Layer 7 of a small transformer language model trained on English Wikipedia (12 layers, counted from 0, width 128).
A neuron's activation on a vector x is GELU(weights . x + bias), where the dot is the dot product.

Input weights of the MLP neurons that the questions are about. A number n stands for n times 0.0095.
n38 (bias -0.132): 19 -20 37 18 -9 -15 10 -7 39 -27 21 -11 20 10 19 -3 32 -16 -41 -21 -9 54 17 -35 -14 27 17 8 2 -35 0 -20 -16 -40 14 33 -36 -35 -9 22 -2 -15 -17 -38 -22 -2 -56 12 -16 -48 46 26 0 -29 -28 -35 -24 -32 36 -18 -77 43 -2 20 9 27 17 -20 7 -9 33 -21 -19 -70 -6 -14 -57 22 70 14 19 -75 38 1 25 10 7 23 28 83 -17 17 -33 25 26 -21 -15 32 -17 3 -51 -21 18 -22 4 -35 -5 -25 -12 -9 28 44 -2 6 4 -10 3 11 -18 -67 9 -24 -8 30 14 0 14 -19
n40 (bias -0.172): 11 27 -39 -23 -38 1 3 -47 -26 20 17 -8 0 -14 -15 47 54 35 34 -16 -18 -19 11 14 50 10 18 23 35 24 5 -33 15 -56 0 -9 6 11 -29 64 58 33 36 34 -40 15 10 -47 -2 22 13 49 -24 46 47 6 23 21 -12 -23 2 -2 16 -44 41 32 76 21 -18 3 44 -1 5 35 8 -6 -40 7 -8 13 -7 0 -21 12 -2 -17 65 -15 18 52 11 13 46 9 12 -24 60 14 -13 37 -14 -18 -69 -47 -30 -52 -36 -24 -25 -35 75 -12 -27 -15 20 -17 -62 -1 55 -12 -24 17 -13 -43 18 -23 35 24
n83 (bias -0.221): 31 16 -25 38 5 31 -19 14 23 11 -35 16 10 22 21 20 3 23 -35 17 14 18 3 -8 34 -33 8 16 -38 30 14 3 42 -32 -17 30 -9 36 33 22 -17 -32 -53 -10 -35 25 63 57 -14 49 -12 37 -32 11 59 18 -46 2 -40 -36 15 19 -40 5 -21 0 27 -6 35 25 34 -11 -35 -1 -27 42 21 3 17 8 3 51 17 -13 3 -43 29 -12 -16 0 2 -30 27 69 -23 15 23 12 -20 7 15 -25 -61 -21 49 30 17 -48 5 20 -18 -36 -24 -9 10 -2 18 -4 2 -27 26 8 -41 39 -7 8 -10 49
n126 (bias -0.296): -41 1 1 -2 26 -30 13 20 -4 5 -22 12 7 -33 -7 43 22 63 -69 -40 -35 -20 -15 -38 8 -1 -9 1 10 -7 23 55 -26 31 8 -15 18 13 38 16 14 -18 -61 24 16 -9 14 26 34 14 -4 -12 32 -23 7 34 -8 -62 13 54 -28 17 -34 -22 -22 -48 8 16 -9 -5 22 16 2 -11 -1 -6 25 18 -5 -54 51 -26 -16 -27 1 14 28 -13 64 -22 16 15 13 26 8 -1 21 -4 -10 -22 -11 -10 24 8 17 21 -2 -5 -5 -5 -9 19 -2 -9 13 -5 22 12 -16 0 26 21 45 -15 -8 -49 -6 -4
n133 (bias -0.203): -4 8 46 22 20 -16 13 4 4 -37 46 -25 68 -53 17 -16 -24 15 -13 -23 -21 -5 18 -16 -40 23 -22 17 -36 10 29 -5 -20 34 14 -50 16 12 69 -12 -17 -12 -14 -5 1 -15 25 20 9 5 1 41 28 -30 -4 11 -27 -39 8 27 50 37 41 -11 -8 53 -15 21 -28 -29 67 -16 20 -7 15 0 33 -25 18 7 13 -7 21 -33 7 -41 20 -46 -11 0 -2 7 12 -7 16 -11 18 85 -9 6 -20 7 70 10 2 30 -45 6 1 3 16 20 -46 1 -7 -15 -79 -54 -32 -4 14 25 42 4 7 -6 -2 18
n162 (bias -0.081): -30 9 -36 -22 -11 -32 9 57 -11 -74 -13 -24 -2 -18 -28 -19 -41 24 -7 30 -10 -39 40 -63 -1 -5 -12 6 26 -30 46 -36 -48 19 40 7 -36 40 8 5 18 -49 10 15 35 -57 20 -15 10 -39 39 19 -11 53 14 23 2 21 24 -12 11 -10 1 10 17 6 -6 -28 -1 17 9 -21 29 -6 -11 43 -7 -42 -30 29 -19 28 17 -12 7 -49 9 39 12 31 -18 2 32 41 32 6 -3 3 10 13 6 4 -24 -8 1 -13 -54 -19 8 -8 -23 -4 -47 -33 -17 17 -58 -22 -45 -12 -15 -21 22 -12 33 20 38 -17
n164 (bias -0.167): 1 14 12 -4 61 -6 2 -3 -43 -18 13 8 3 16 -4 12 0 9 -14 49 1 12 -39 -29 30 -8 -5 -28 -25 10 19 -46 51 8 22 33 -16 23 -22 -44 5 36 -56 19 10 -7 -44 43 -37 16 32 0 -21 21 9 -11 -43 -12 8 13 -4 30 -28 -35 9 36 -22 -14 41 -1 46 24 34 -11 13 0 10 -8 16 -32 12 -3 -12 -4 88 12 59 -21 -20 -9 19 7 -30 42 2 38 3 -53 -15 44 11 16 32 -4 8 74 -2 4 16 2 -6 38 -39 35 33 -14 8 11 -18 -1 -23 20 -13 3 58 -47 4 -2
n177 (bias -0.135): 54 47 -47 -4 -29 -2 -4 9 18 17 -1 1 18 -36 -44 -20 21 -37 -7 -54 20 20 18 57 -44 -3 -6 5 25 -41 29 -33 10 -62 -45 9 4 29 20 -6 -21 50 8 25 17 -29 -8 5 -6 -44 6 1 9 26 7 -5 -3 -8 -22 -26 -3 1 0 14 13 28 16 13 33 -12 40 6 -4 -22 48 41 -5 8 20 40 -1 -54 -9 -4 -24 -18 13 -31 23 -24 -5 -26 5 8 9 -36 -22 -65 11 -56 -7 -55 14 -45 19 -15 -87 -15 -47 0 23 -41 -14 19 -8 23 2 3 -6 -27 -31 61 34 -55 -27 16 24 9
n229 (bias -0.191): 21 -20 13 -26 3 39 -19 -31 -52 1 -6 -15 -10 -22 -57 -12 10 50 37 35 18 -6 32 34 34 -24 -21 7 -37 26 13 20 -29 17 5 48 26 -9 16 18 -5 -21 -38 37 -7 39 2 43 -25 -17 -30 -43 -67 -5 5 -51 -52 -36 39 -10 39 -2 -69 -8 -35 -32 6 -12 25 -46 -6 26 -6 -3 61 19 -31 18 -24 32 -1 29 -23 31 -50 -21 -30 29 -10 -5 36 -45 -16 35 1 -11 34 -2 0 16 -10 -34 -19 3 -17 -9 58 68 27 26 -5 35 -22 -11 -16 -5 44 10 -39 2 -69 -6 -9 13 -3 -7 -1 52
n249 (bias -0.173): -32 46 -43 -38 -39 -19 12 -40 0 -30 29 11 24 39 -24 -13 13 14 -53 33 13 27 33 46 48 37 4 16 35 26 48 -22 26 -85 -29 -15 -15 -8 53 39 95 -17 47 -13 30 -9 9 -77 -13 -13 -6 35 17 19 10 30 -9 -61 15 -2 -45 -11 14 -18 -32 10 -11 -13 22 65 -42 -22 -3 27 13 7 -11 13 1 8 26 11 12 -30 -14 11 -20 -5 -2 -27 -25 -28 0 -8 18 -12 32 28 18 26 -5 -19 -33 15 -5 -39 6 10 -86 -49 2 39 12 18 -33 -35 17 -8 31 23 12 46 -44 -19 25 -43 -33 -29
n254 (bias -0.033): 27 25 26 43 -23 -6 -12 -5 -33 10 0 8 -5 -29 -31 -8 24 29 -6 25 -1 3 -4 -4 -34 38 -4 -72 14 -5 9 46 -62 24 24 -18 39 19 -5 20 35 7 11 13 -6 -14 5 -2 -43 -38 31 -11 -10 7 -25 -17 -4 -19 73 23 -13 5 -44 4 3 21 -44 -6 -52 -30 -23 -28 -6 -15 30 26 -67 54 -24 25 -19 -57 -57 33 -3 -34 -3 -2 21 -1 -5 18 -11 -30 -18 -6 8 30 -27 6 -55 30 -12 5 -26 6 1 15 -30 -11 8 12 7 49 -6 11 -48 13 77 -22 -7 -15 49 2 -9 36 18 28
n267 (bias -0.160): 37 -19 39 4 39 -24 7 9 25 -10 -3 -33 6 27 0 -30 51 -35 -10 10 57 -12 4 -52 -40 -8 -8 6 -23 38 27 56 -17 44 -9 -32 0 -3 -11 -26 -12 -15 38 24 8 -8 8 -22 -52 -4 -8 -2 2 2 12 39 -17 19 22 2 24 37 -2 -35 -19 24 -32 50 -45 31 62 -57 -23 -3 -18 -35 33 -16 -33 22 -20 -31 22 -3 59 -61 -5 -7 5 -3 15 -30 28 25 52 2 33 -20 -7 -18 48 21 -5 18 -42 -5 44 24 -24 -2 24 28 5 -2 6 12 -2 -38 15 12 2 -15 -4 11 3 -36 0 15
n270 (bias -0.195): 3 23 -12 29 16 -53 -5 33 -47 13 3 -35 -49 13 58 -44 -60 7 47 25 5 -15 -20 26 -56 -38 -12 15 -18 18 24 9 5 -33 32 -4 24 -5 6 -55 1 20 18 -20 39 -10 5 36 15 -35 7 55 -12 -10 -3 5 -11 -38 15 -20 40 0 -28 -2 -19 15 6 29 0 -13 11 2 26 -54 26 63 20 59 -12 -18 16 71 45 -34 -62 -4 -5 -5 8 31 51 -35 -7 18 -3 -17 4 39 2 1 -25 27 -6 13 7 -67 -25 3 17 -22 41 -12 -51 5 45 6 -55 8 -19 18 -14 -47 12 4 9 -33 5 -3
n301 (bias -0.258): 27 21 7 19 51 -46 -2 18 -23 -17 -15 -29 3 9 -28 12 33 -77 -6 -59 5 -17 5 29 17 29 48 -5 9 -17 26 1 -57 54 -36 -21 -15 -18 15 -15 28 -60 19 -7 -14 11 6 -7 48 25 11 -19 -13 12 7 40 10 15 -13 -56 -14 0 -15 -5 -2 -9 7 -12 34 -61 21 -26 14 29 37 -16 -33 -51 -19 5 45 15 -86 20 20 -24 3 -22 17 11 -67 13 -22 -3 -59 -15 -23 -4 -3 25 40 -38 -35 20 -15 83 36 -2 11 -3 -74 -10 -12 -8 -29 6 -36 60 15 -51 -3 -23 38 -42 7 3 -91 47
n320 (bias -0.152): -32 25 0 -4 -12 -5 42 15 -43 44 -48 -25 -7 29 -16 25 15 19 4 -3 9 48 4 -27 -4 4 -15 57 -47 -60 -5 -10 -39 -18 27 3 -26 4 -24 2 51 25 58 19 2 -30 11 3 -16 20 -14 -26 3 -60 -48 2 23 33 -2 -19 19 18 -51 21 23 52 9 -8 37 -6 37 1 -22 -44 17 28 31 11 -40 71 21 -29 16 -2 -30 -9 -16 14 41 46 23 51 19 21 43 9 -30 -17 -7 11 -21 38 11 2 -4 31 -61 51 5 -30 36 9 23 13 -53 -36 -8 16 -20 -35 -8 -42 -12 -57 -51 -18 -6 0
n342 (bias -0.094): 36 -5 32 78 -41 -14 -2 -17 1 4 -24 1 28 -16 -21 -12 19 14 -34 -3 14 22 17 -20 -13 15 19 11 -16 -55 7 4 -19 62 -16 33 12 57 -58 26 -15 -29 -7 57 -20 57 44 -7 -15 29 29 -37 12 -25 -14 4 -55 -12 10 -26 -59 -41 5 27 -15 17 56 -11 -43 -24 21 -28 -5 -26 -75 -28 -53 -19 12 59 -12 31 -81 43 50 -21 -32 -18 23 -12 -13 41 23 -29 -22 0 39 40 -20 -29 -29 1 26 11 -27 -29 4 17 22 -24 -17 -9 9 -11 55 -25 32 23 37 5 8 -59 5 -21 44 -17 -6 21
n352 (bias -0.080): 8 -35 -21 26 15 3 57 -33 -5 -6 19 9 34 -29 -14 -29 -6 -17 30 31 -7 53 30 14 -19 20 -75 20 12 26 55 2 42 25 -31 -2 8 -8 -50 28 -3 32 24 3 -21 -9 9 24 -16 -40 -9 -29 15 -75 -19 9 17 -40 -38 -13 29 23 11 26 20 -69 42 -28 39 -31 41 -4 -33 -41 -4 3 -24 6 6 0 -29 -28 14 50 -20 -25 35 -29 -59 26 -17 -2 -9 -7 -13 -42 24 -29 14 -3 2 25 43 -18 47 17 -7 -29 12 0 -28 -14 -7 -20 13 15 -19 39 6 19 -8 22 30 29 9 -60 4 59
n378 (bias -0.172): -5 23 4 17 23 -30 -17 -7 -55 13 -21 56 -19 1 -16 -32 26 -2 8 24 26 30 -16 -18 16 15 -49 43 -8 0 12 -7 0 13 23 30 -38 4 -29 19 13 -49 28 67 6 31 -39 -24 22 53 -7 -14 -21 -13 -34 -50 -32 17 -45 27 -37 9 -3 -34 -30 -5 12 10 13 17 20 -24 21 -14 -9 16 17 -10 -51 -13 2 -22 37 6 -30 61 12 -12 44 2 31 31 20 -23 15 -2 32 -19 2 -24 -1 -33 82 23 -23 -46 -13 -30 21 -59 -16 -10 13 -4 12 -47 -3 3 -12 8 -37 42 -23 33 27 -5 -56 9
n385 (bias -0.221): -2 70 50 -29 17 -47 -2 -25 16 15 40 -42 25 28 -82 -11 35 -6 18 -24 7 10 65 -24 56 -16 -49 -2 7 -10 28 31 -2 -31 -14 35 50 -39 47 -31 -34 -14 13 0 13 -8 -8 -9 -36 -3 8 69 7 18 33 -9 24 18 -39 -18 64 12 -20 13 10 -25 -13 22 4 -34 -12 -32 -13 3 -25 -17 -2 -46 1 -9 -28 -6 10 10 -23 63 37 -34 -47 14 -15 -57 -5 -65 35 3 -19 27 -32 -10 20 -7 -3 46 17 5 6 -18 -24 -26 -55 -14 -38 8 4 28 -1 -33 -14 35 -2 9 13 -16 -10 7 -17 -5
n476 (bias -0.153): 8 70 -8 15 5 24 -15 -17 34 -19 27 19 -34 2 20 12 -53 10 23 -70 -16 16 -2 2 22 -29 29 -19 -32 41 10 35 17 -10 16 -6 2 25 32 -15 -15 -18 19 -5 9 -55 63 -39 -51 -35 -8 -20 -70 42 -15 -10 -31 16 35 49 -26 4 22 -9 4 3 15 7 21 32 -12 -49 -8 61 -5 -69 -12 -39 -3 -42 8 -20 -31 13 29 -20 -6 -20 30 -7 17 8 -31 35 35 -19 20 -2 -15 -3 -50 -54 26 -11 5 4 -6 23 11 -21 -22 -23 39 -6 15 31 41 24 -15 -39 -41 -39 29 -13 12 -31 20 30
n483 (bias -0.209): 27 16 23 20 -23 -22 -8 39 80 -26 -3 3 -15 26 -34 52 65 -49 9 44 9 21 -33 42 -2 19 -9 -15 48 14 7 11 -36 12 -13 60 -15 -3 18 63 15 10 51 50 -24 27 8 -60 49 -4 -3 -40 -34 -47 15 -37 18 11 -4 -50 14 -18 -14 -11 70 -13 -16 -68 50 4 3 -18 36 12 -22 -49 -9 -66 30 18 9 -4 24 10 -3 11 33 18 -3 43 -11 -8 7 32 9 4 -23 -12 -28 -15 -17 -14 4 -5 34 -20 38 -46 8 -27 11 49 -15 8 -16 43 3 -15 4 27 -27 -14 -48 25 0 -20 -9 41

Each question shows a token from some text and the vector x that enters the MLP there. A number n stands for n times 0.045.

" No": -1 -4 -30 -17 40 -22 9 15 -11 18 -34 -7 7 -14 30 3 1 -2 24 10 18 -18 -18 -53 -18 -32 31 -26 -2 8 -5 -52 16 11 -5 -15 21 -3 17 -8 -10 14 -17 -34 -7 17 4 10 -32 21 -44 3 19 16 17 -30 -21 3 -43 3 -15 -31 -6 52 2 2 26 1 12 -7 -8 23 13 -13 -13 -12 -1 -2 24 34 1 -18 23 9 29 8 -17 16 -20 -34 0 24 -5 -23 -1 14 -4 0 -35 18 -3 -6 9 1 -40 -4 16 -14 23 -6 25 -4 35 12 -2 3 -34 5 20 -4 12 27 -14 19 -7 7 13 -20
The two highest activations, in order: n164, n83

" the": -13 -27 -60 -9 -14 -8 16 20 -7 3 6 16 15 8 33 -6 12 12 22 -1 16 -28 -40 -1 -20 -58 25 -26 29 19 23 9 6 -1 -16 1 10 -6 4 9 -6 3 -14 -8 35 -10 -24 -3 -9 -7 7 -27 -7 13 14 -22 -16 21 -6 -2 -38 -48 -16 54 -5 -15 46 15 7 8 3 35 17 -5 3 -9 -9 -12 33 6 -39 -17 0 4 20 5 -10 6 -9 -19 14 1 -9 -16 7 -3 -21 -2 -20 12 6 17 2 2 -24 17 0 -7 0 1 8 -8 25 -35 2 1 -4 -15 1 -6 22 14 11 3 0 13 19 -34
Which of these neurons fires most? n177

" an": -31 -37 -9 -21 -9 -4 -4 32 -12 9 -13 28 33 19 38 -6 22 0 -26 12 28 -17 18 -25 -3 -32 12 9 9 18 37 -19 4 2 -2 -37 -26 -21 8 6 23 -10 -8 5 33 -20 -26 -15 14 -5 -44 3 1 1 13 -29 -35 -13 6 -13 -59 -28 26 44 36 -17 -1 11 -9 24 -11 26 22 -20 2 4 10 1 36 1 -64 -1 -4 28 -21 16 3 5 -7 -20 31 17 -1 -18 17 -5 -15 -1 -53 10 -8 -8 -24 -11 31 45 9 -14 -3 20 11 11 -2 -6 9 0 -1 -32 -1 -4 14 27 -8 -10 2 -4 13 -49
Which neuron fires most, and how strongly? n249, at about 3.8

" cont": -7 9 -16 -16 -13 -53 19 10 7 22 7 24 2 -12 41 -23 17 -43 32 -16 21 -24 18 -29 28 -20 29 -11 16 22 3 -15 14 20 -12 -11 -25 -20 15 -11 21 26 17 1 -37 -5 -26 12 11 29 -30 -33 -10 -37 -2 -13 -2 17 -4 -3 3 -15 6 39 4 -16 7 -2 10 -2 -13 4 37 -7 -5 4 25 -15 6 -16 -12 -24 -21 -10 -14 10 -21 5 -6 -18 10 32 -27 25 7 -2 -28 -21 -20 2 27 -12 -25 -22 21 44 13 4 15 -2 24 -11 17 -36 -8 -16 -17 -17 12 -5 60 -2 -1 36 -18 30 25 -42
The three highest activations, in order: n301, n320, n483

" esc": 8 -36 -18 2 25 -14 10 -18 -13 -5 -3 28 33 -7 23 -2 -2 -21 3 4 16 -32 9 -10 0 -31 30 -37 59 41 21 -7 -27 20 17 22 -37 -17 -9 -10 25 4 29 26 -12 -10 -8 6 15 9 -78 -16 -23 0 17 -36 -11 -28 -2 -18 -10 -22 41 34 8 -6 3 29 -7 -6 2 28 12 33 13 -11 12 -2 28 -12 -19 21 -39 19 10 32 -10 -11 -4 -27 20 -2 -27 -6 -7 13 -14 -16 -6 -1 15 -2 -39 -8 15 4 8 0 -10 8 47 -22 16 -45 -15 -17 -8 -17 -3 -11 24 1 25 8 -25 8 13 -27
Which of these neurons fires most? n301

" im": -2 -2 -21 -16 27 -23 10 -2 -19 13 32 10 15 25 31 13 -18 -38 37 10 25 3 -10 -15 2 -17 32 -27 16 24 -2 -23 6 36 4 -13 1 -5 -8 -14 27 1 -3 -25 12 -4 -37 2 3 6 -35 -10 12 -27 5 -25 -13 3 -27 3 -14 -37 -7 50 2 9 32 19 -6 -2 -15 1 24 58 -10 14 -2 1 0 1 -54 -17 -10 12 30 2 -14 -3 6 -47 28 0 -19 -1 -10 5 -16 -28 -20 2 21 15 -6 -3 -28 33 -8 -9 2 0 -4 -34 14 -54 -24 -15 -22 -6 6 -12 49 25 6 12 -11 12 21 -5
The two highest activations, in order: n301, n164

"av": -14 -26 -21 -17 -14 -1 -7 18 -4 -1 17 19 12 -2 27 -36 -27 14 -8 22 -2 -1 -6 21 -10 -5 25 -50 7 15 -15 16 6 30 3 -19 23 7 -18 -8 18 12 -11 -60 20 0 -41 8 19 12 -27 -21 16 0 -20 8 4 -19 -29 4 -5 -51 29 23 37 -20 17 25 14 -25 -56 22 36 7 5 6 2 17 30 6 -24 12 0 -9 10 7 -5 -31 -13 -14 9 28 -34 -11 5 17 -3 -5 -10 23 2 -17 -68 -7 15 23 1 -9 -30 -21 -4 24 17 -42 1 14 28 -9 -3 -1 34 26 -18 47 -13 21 -1 9
Which neuron fires most, and how strongly? n249, at about 1.2

" fed": -31 -11 -46 -14 -2 -1 14 16 18 -8 -1 7 11 -12 3 -3 4 -35 28 39 2 -33 -1 -4 -1 -24 21 -40 50 20 12 -18 11 35 -20 -4 3 -4 7 -9 15 0 0 -30 14 46 -29 -19 16 14 -57 -6 -3 -6 11 -40 -38 -4 -10 -5 -4 -30 22 36 10 -21 5 -7 24 -35 -12 13 15 4 -13 34 4 -9 47 -17 -31 -25 -19 8 -10 8 6 3 -8 -36 -7 -5 7 38 21 33 -14 0 -51 -9 -1 0 -14 -30 17 13 17 9 24 1 38 19 23 -24 4 -15 -3 3 12 10 6 16 12 11 4 -1 -6 -43
Which neuron fires most, and how strongly? n483, at about 4.6

" or": -3 -15 -55 -21 -10 -14 11 15 13 -3 -20 17 28 0 34 -23 2 -42 -14 16 42 13 -4 -12 -5 -31 12 -3 19 24 22 9 -6 0 17 -50 4 19 2 -8 1 15 -11 -25 7 4 -10 -11 2 9 -21 -29 -31 -2 -14 -24 -2 -8 -7 10 6 -1 11 31 -18 -2 18 48 -13 -8 11 12 21 6 12 -5 25 -2 24 16 -58 -18 27 6 42 22 16 -36 9 -22 -10 -11 -32 -27 33 -5 23 -39 2 -8 -8 3 -7 11 19 9 -20 -5 49 -25 15 0 42 -43 9 -4 -5 -5 -1 7 -6 0 -13 17 -31 20 -12 -27
The three highest activations, in order: n267, n378, n177

"e": -19 6 -20 -21 4 -7 26 -10 -13 -11 -4 49 27 -1 36 -15 5 5 16 4 19 -14 11 -43 -2 -31 14 10 12 21 -1 -45 -10 14 3 4 22 -24 -4 -2 2 -3 -7 -30 9 37 -13 -9 8 11 -26 4 -6 -2 20 -6 1 -3 -29 18 4 16 19 27 6 7 16 9 -14 -63 -30 35 -19 14 2 10 17 -11 -25 -7 -14 1 -15 -15 14 25 26 10 4 -49 36 24 6 -72 -17 42 -3 -13 -18 -7 -14 -10 -6 7 -4 12 -18 -25 45 -23 12 -9 23 -22 -9 13 13 -20 -5 -13 32 0 39 17 -38 10 18 -25
Which of these neurons fires most? n378

" l": 5 -14 -5 3 -26 -9 17 1 -21 -29 3 19 33 -16 37 -4 -14 -31 22 -15 17 9 7 -6 -26 -19 30 -9 29 25 -20 -9 3 10 27 -39 -20 13 11 -21 6 -24 -12 -36 14 23 -21 15 -2 -2 -60 -20 13 -7 -1 -52 -29 -20 -7 -18 -17 24 36 32 -39 3 8 31 -6 -10 -25 26 32 -10 8 -9 31 5 19 28 -3 -6 7 -9 12 27 -8 -31 2 -16 44 17 -38 -14 -26 6 -15 -7 -37 -30 -5 11 -7 9 27 32 19 12 -1 -2 37 -8 22 -22 -3 2 10 7 -1 -7 46 -5 25 28 -30 16 11 -65
The three highest activations, in order: n133, n38, n270

"re": -21 9 -23 0 -13 -15 -11 6 -12 18 6 17 -6 5 36 -15 5 -12 22 10 15 7 12 -4 3 -26 22 -15 -18 13 11 9 -1 3 27 -45 21 -24 -15 -29 7 -18 -9 -11 -6 -3 -23 -17 -14 16 -29 -3 16 6 -2 -22 -17 14 -28 22 3 -62 17 16 -1 44 10 10 0 -12 -32 1 16 29 -10 13 8 -12 4 17 -64 8 -21 -7 11 32 -29 -19 -12 5 18 19 2 -4 -18 45 3 -4 -53 -7 -7 12 -70 -10 -5 -14 -1 -22 35 12 -14 18 35 -43 -14 18 24 -21 -3 -7 32 28 33 43 -6 28 29 -23
Which of these neurons fires most? n476

"ated": -22 -8 -56 -10 -38 3 11 9 20 -6 -20 13 -17 11 40 -2 -7 -15 19 23 15 -27 2 -24 -10 -29 38 -43 7 30 -6 -19 -4 15 13 -16 -4 7 -7 15 2 7 0 -23 -1 5 -7 11 -18 -8 -45 -29 -7 11 -4 -6 -8 -3 -3 21 -11 -26 24 44 0 -16 40 31 37 2 -15 16 31 22 -10 -9 12 -8 11 -6 -32 -3 -1 -18 39 1 -10 5 -10 -15 13 9 -32 -19 22 5 30 11 -15 -7 11 -3 -13 5 26 -10 2 -4 -11 -20 26 13 33 -16 12 -7 -24 10 6 -2 19 21 -27 22 -51 1 14 -59
The two highest activations, in order: n476, n249

" N": 3 -29 -29 3 25 14 -30 -8 -32 16 1 20 6 5 26 -14 14 -31 48 40 29 17 -13 -47 -11 -47 18 -43 4 33 -24 -14 17 24 -3 -9 22 -12 -15 -31 14 18 -17 -42 15 1 -28 5 -13 1 -42 -15 8 6 -4 -42 -5 -10 -11 8 -24 -32 5 43 -20 0 15 -1 5 -2 -36 13 48 28 5 -1 8 13 11 11 -47 -11 32 38 22 22 -22 10 7 -7 31 -1 4 -33 12 -2 -14 -12 -32 5 -29 -12 -8 2 -6 0 12 16 1 0 19 3 9 -30 -8 17 22 -5 -16 9 13 -19 -7 29 -17 -10 3 -12
The two highest activations, in order: n229, n164

" help": 6 -14 -35 -54 -38 14 48 10 -1 11 2 17 -6 -32 3 -17 21 -1 -4 -19 16 -6 14 -38 11 -38 -1 -8 15 36 24 -30 1 13 -2 -22 -6 -7 21 -4 10 30 16 31 -6 9 -3 3 26 20 -58 -12 3 5 0 -36 3 19 -6 2 -13 -31 11 34 -17 5 11 7 20 10 4 25 17 12 -3 17 -2 -8 32 10 -36 -13 -21 -7 12 36 -3 10 -3 -79 17 12 -24 -24 9 23 -9 -17 -18 -22 9 -1 -41 13 22 -5 0 5 19 -2 30 -13 27 -62 -1 -19 -19 -22 6 9 40 11 -4 -12 -10 3 4 -33
Which of these neurons fires most? n177

"ite": -18 -22 -60 -20 -28 -2 6 6 16 12 -16 29 -1 9 15 -11 13 19 -4 14 34 -14 -4 -19 -18 -33 42 -15 -6 35 -10 -13 0 -2 5 -20 12 3 -15 25 17 1 -35 13 -23 0 -17 21 19 5 -40 -13 15 -3 7 -29 1 11 -9 16 3 -45 11 59 -13 14 33 7 25 -10 2 1 12 34 5 4 8 -3 -2 0 -33 6 -22 -7 31 -9 -20 -1 -10 11 13 -15 -14 -27 -2 37 6 -5 -43 -5 -20 1 10 16 14 -12 -13 8 -1 -8 5 1 37 -42 6 4 -5 -1 -1 -20 19 38 -5 -2 -11 17 28 -73
The three highest activations, in order: n342, n40, n83

" ": -19 -25 -36 19 -10 -13 -23 35 -14 5 7 22 12 13 53 20 -5 -29 -3 2 39 -15 5 -27 8 -9 4 -21 8 33 -1 4 -4 4 28 5 -2 -12 -11 23 -13 40 19 -26 -34 18 -39 -2 -8 -6 -17 -18 21 -2 19 -39 -17 -4 -27 -1 -6 -49 4 48 19 -10 16 -15 -13 -34 16 28 11 -9 -12 4 -12 23 12 -2 -39 3 3 -3 18 8 -5 -1 -12 -28 29 5 -10 -19 -18 27 -10 21 -47 15 24 -2 -23 -8 -7 34 27 12 -10 -20 3 45 17 -10 -24 -3 -16 -19 8 6 13 -16 -20 0 -31 26 1 -4
Which of these neurons fires most? n483

"ance": -1 -27 -18 -13 -28 -1 14 -8 -2 -14 2 21 -16 -16 35 -8 -8 28 43 -7 26 -34 -4 1 9 -58 36 -7 2 23 -13 -4 -14 16 18 -19 24 -28 -2 -11 11 17 16 -39 -42 15 -9 23 -8 5 -16 -25 13 4 19 -19 11 17 -6 15 -23 -36 32 34 -5 -3 23 7 17 -14 7 4 18 25 12 11 3 4 14 28 -3 26 4 -9 21 6 -3 -6 -24 -41 7 2 -21 -39 30 6 -1 -9 -11 -17 7 -10 -34 -15 -16 -33 -35 -2 12 -20 -4 15 52 -48 16 -1 -40 -3 -7 17 34 39 18 0 -3 4 7 -51
Which of these neurons fires most? n40

" hel": 17 19 -18 -21 3 -17 2 14 -24 14 2 -4 27 3 7 -5 1 -49 -12 14 13 -23 9 -51 29 -6 36 -27 28 25 7 -2 -14 36 0 -5 -15 -6 -7 -28 11 8 15 6 6 23 -25 -8 4 17 -37 -18 1 3 -6 -40 12 -3 -32 -13 23 -56 26 28 7 0 25 7 -8 -2 -14 4 -5 28 11 -14 8 3 12 8 -46 -19 -10 4 21 19 9 -11 -8 -41 48 -11 -22 -6 1 19 0 -8 -9 -9 23 -8 -26 -5 5 0 -18 8 0 -23 9 -2 42 -43 -40 -4 -6 -30 31 6 35 40 17 3 -36 25 26 -26
The three highest activations, in order: n385, n267, n177

"c": -1 -26 -2 -25 31 13 -11 24 17 -12 -21 17 13 21 37 -6 -10 -3 -13 4 23 7 -5 -31 -15 -54 43 -3 8 15 -45 -9 -8 -12 13 -21 8 -16 -8 -29 5 8 -7 -25 -14 2 -30 15 17 30 -26 -17 6 -27 -12 -65 -15 8 -5 5 2 -32 22 48 17 -24 25 40 -2 -27 -5 16 16 -2 8 10 3 -21 44 -13 -50 28 -11 4 0 4 -25 -11 -3 0 26 -2 28 9 -22 25 7 8 -8 -13 8 5 2 -17 42 26 11 -4 19 -33 23 0 32 -21 2 -17 -20 -14 -15 6 -4 46 -1 33 -13 -24 -9 -18
Which neuron fires most, and how strongly? n83, at about 1.6

" sub": -5 -15 -11 -25 -2 -19 11 30 -17 1 -2 15 18 10 40 -12 -4 -50 15 12 15 -35 -3 -9 5 -14 5 -12 19 31 10 -24 -9 40 33 -10 -34 8 7 6 50 -28 3 -15 -14 2 0 9 -2 -12 -66 10 29 18 17 -25 -45 -6 -9 -30 -12 -26 41 29 2 2 20 20 -12 5 -34 19 26 -10 0 17 26 -6 24 -20 -56 14 -7 6 2 6 -21 -12 23 -15 6 -8 3 -23 14 11 -18 3 -48 -7 10 1 -3 -9 -1 29 14 9 1 23 40 -9 -8 -24 -22 -8 -21 -16 -5 -11 27 -6 -7 22 -44 3 12 -35
Which neuron fires most, and how strongly? n162, at about 2.6

" h": 1 -24 -35 3 -3 -16 38 17 9 7 -22 18 5 -8 34 -18 -5 -4 41 -32 8 -6 10 -22 -34 6 28 -24 10 45 -24 5 -4 12 25 -5 -2 -41 5 -1 16 19 14 -3 -9 42 -16 16 23 19 -36 -21 -1 2 6 -59 -2 -5 -4 -28 -13 11 21 6 23 -7 15 54 -26 -27 -22 13 -9 30 20 15 28 -5 13 -15 -45 -4 10 8 -8 19 -7 -35 -9 -15 21 6 -20 -62 0 9 -3 0 -45 -22 3 18 -27 -5 -6 31 -13 10 -23 -23 47 9 37 -22 6 13 -4 -2 -11 7 6 6 -4 16 -40 28 11 -38
Which of these neurons fires most? n270

"ed": -21 -22 -56 -5 -34 -17 19 14 15 -2 5 16 -14 -9 36 4 1 -24 10 22 17 -20 8 -19 -11 -47 26 -32 15 22 27 -7 -3 2 20 -7 -17 38 -4 2 10 9 -7 -10 -4 3 -9 -4 6 14 -29 -13 -2 2 7 -25 7 30 -6 -7 -15 -38 -1 47 -15 0 39 16 31 3 6 -8 33 14 15 7 23 1 19 2 -7 19 -8 -18 28 -10 -10 -1 -26 -16 15 -6 -31 -28 14 9 16 2 -20 2 -1 -23 -20 -22 8 -7 -34 -7 5 -4 36 -1 16 -19 7 5 -18 -32 1 6 24 23 -7 20 -35 4 8 -55
The two highest activations, in order: n162, n40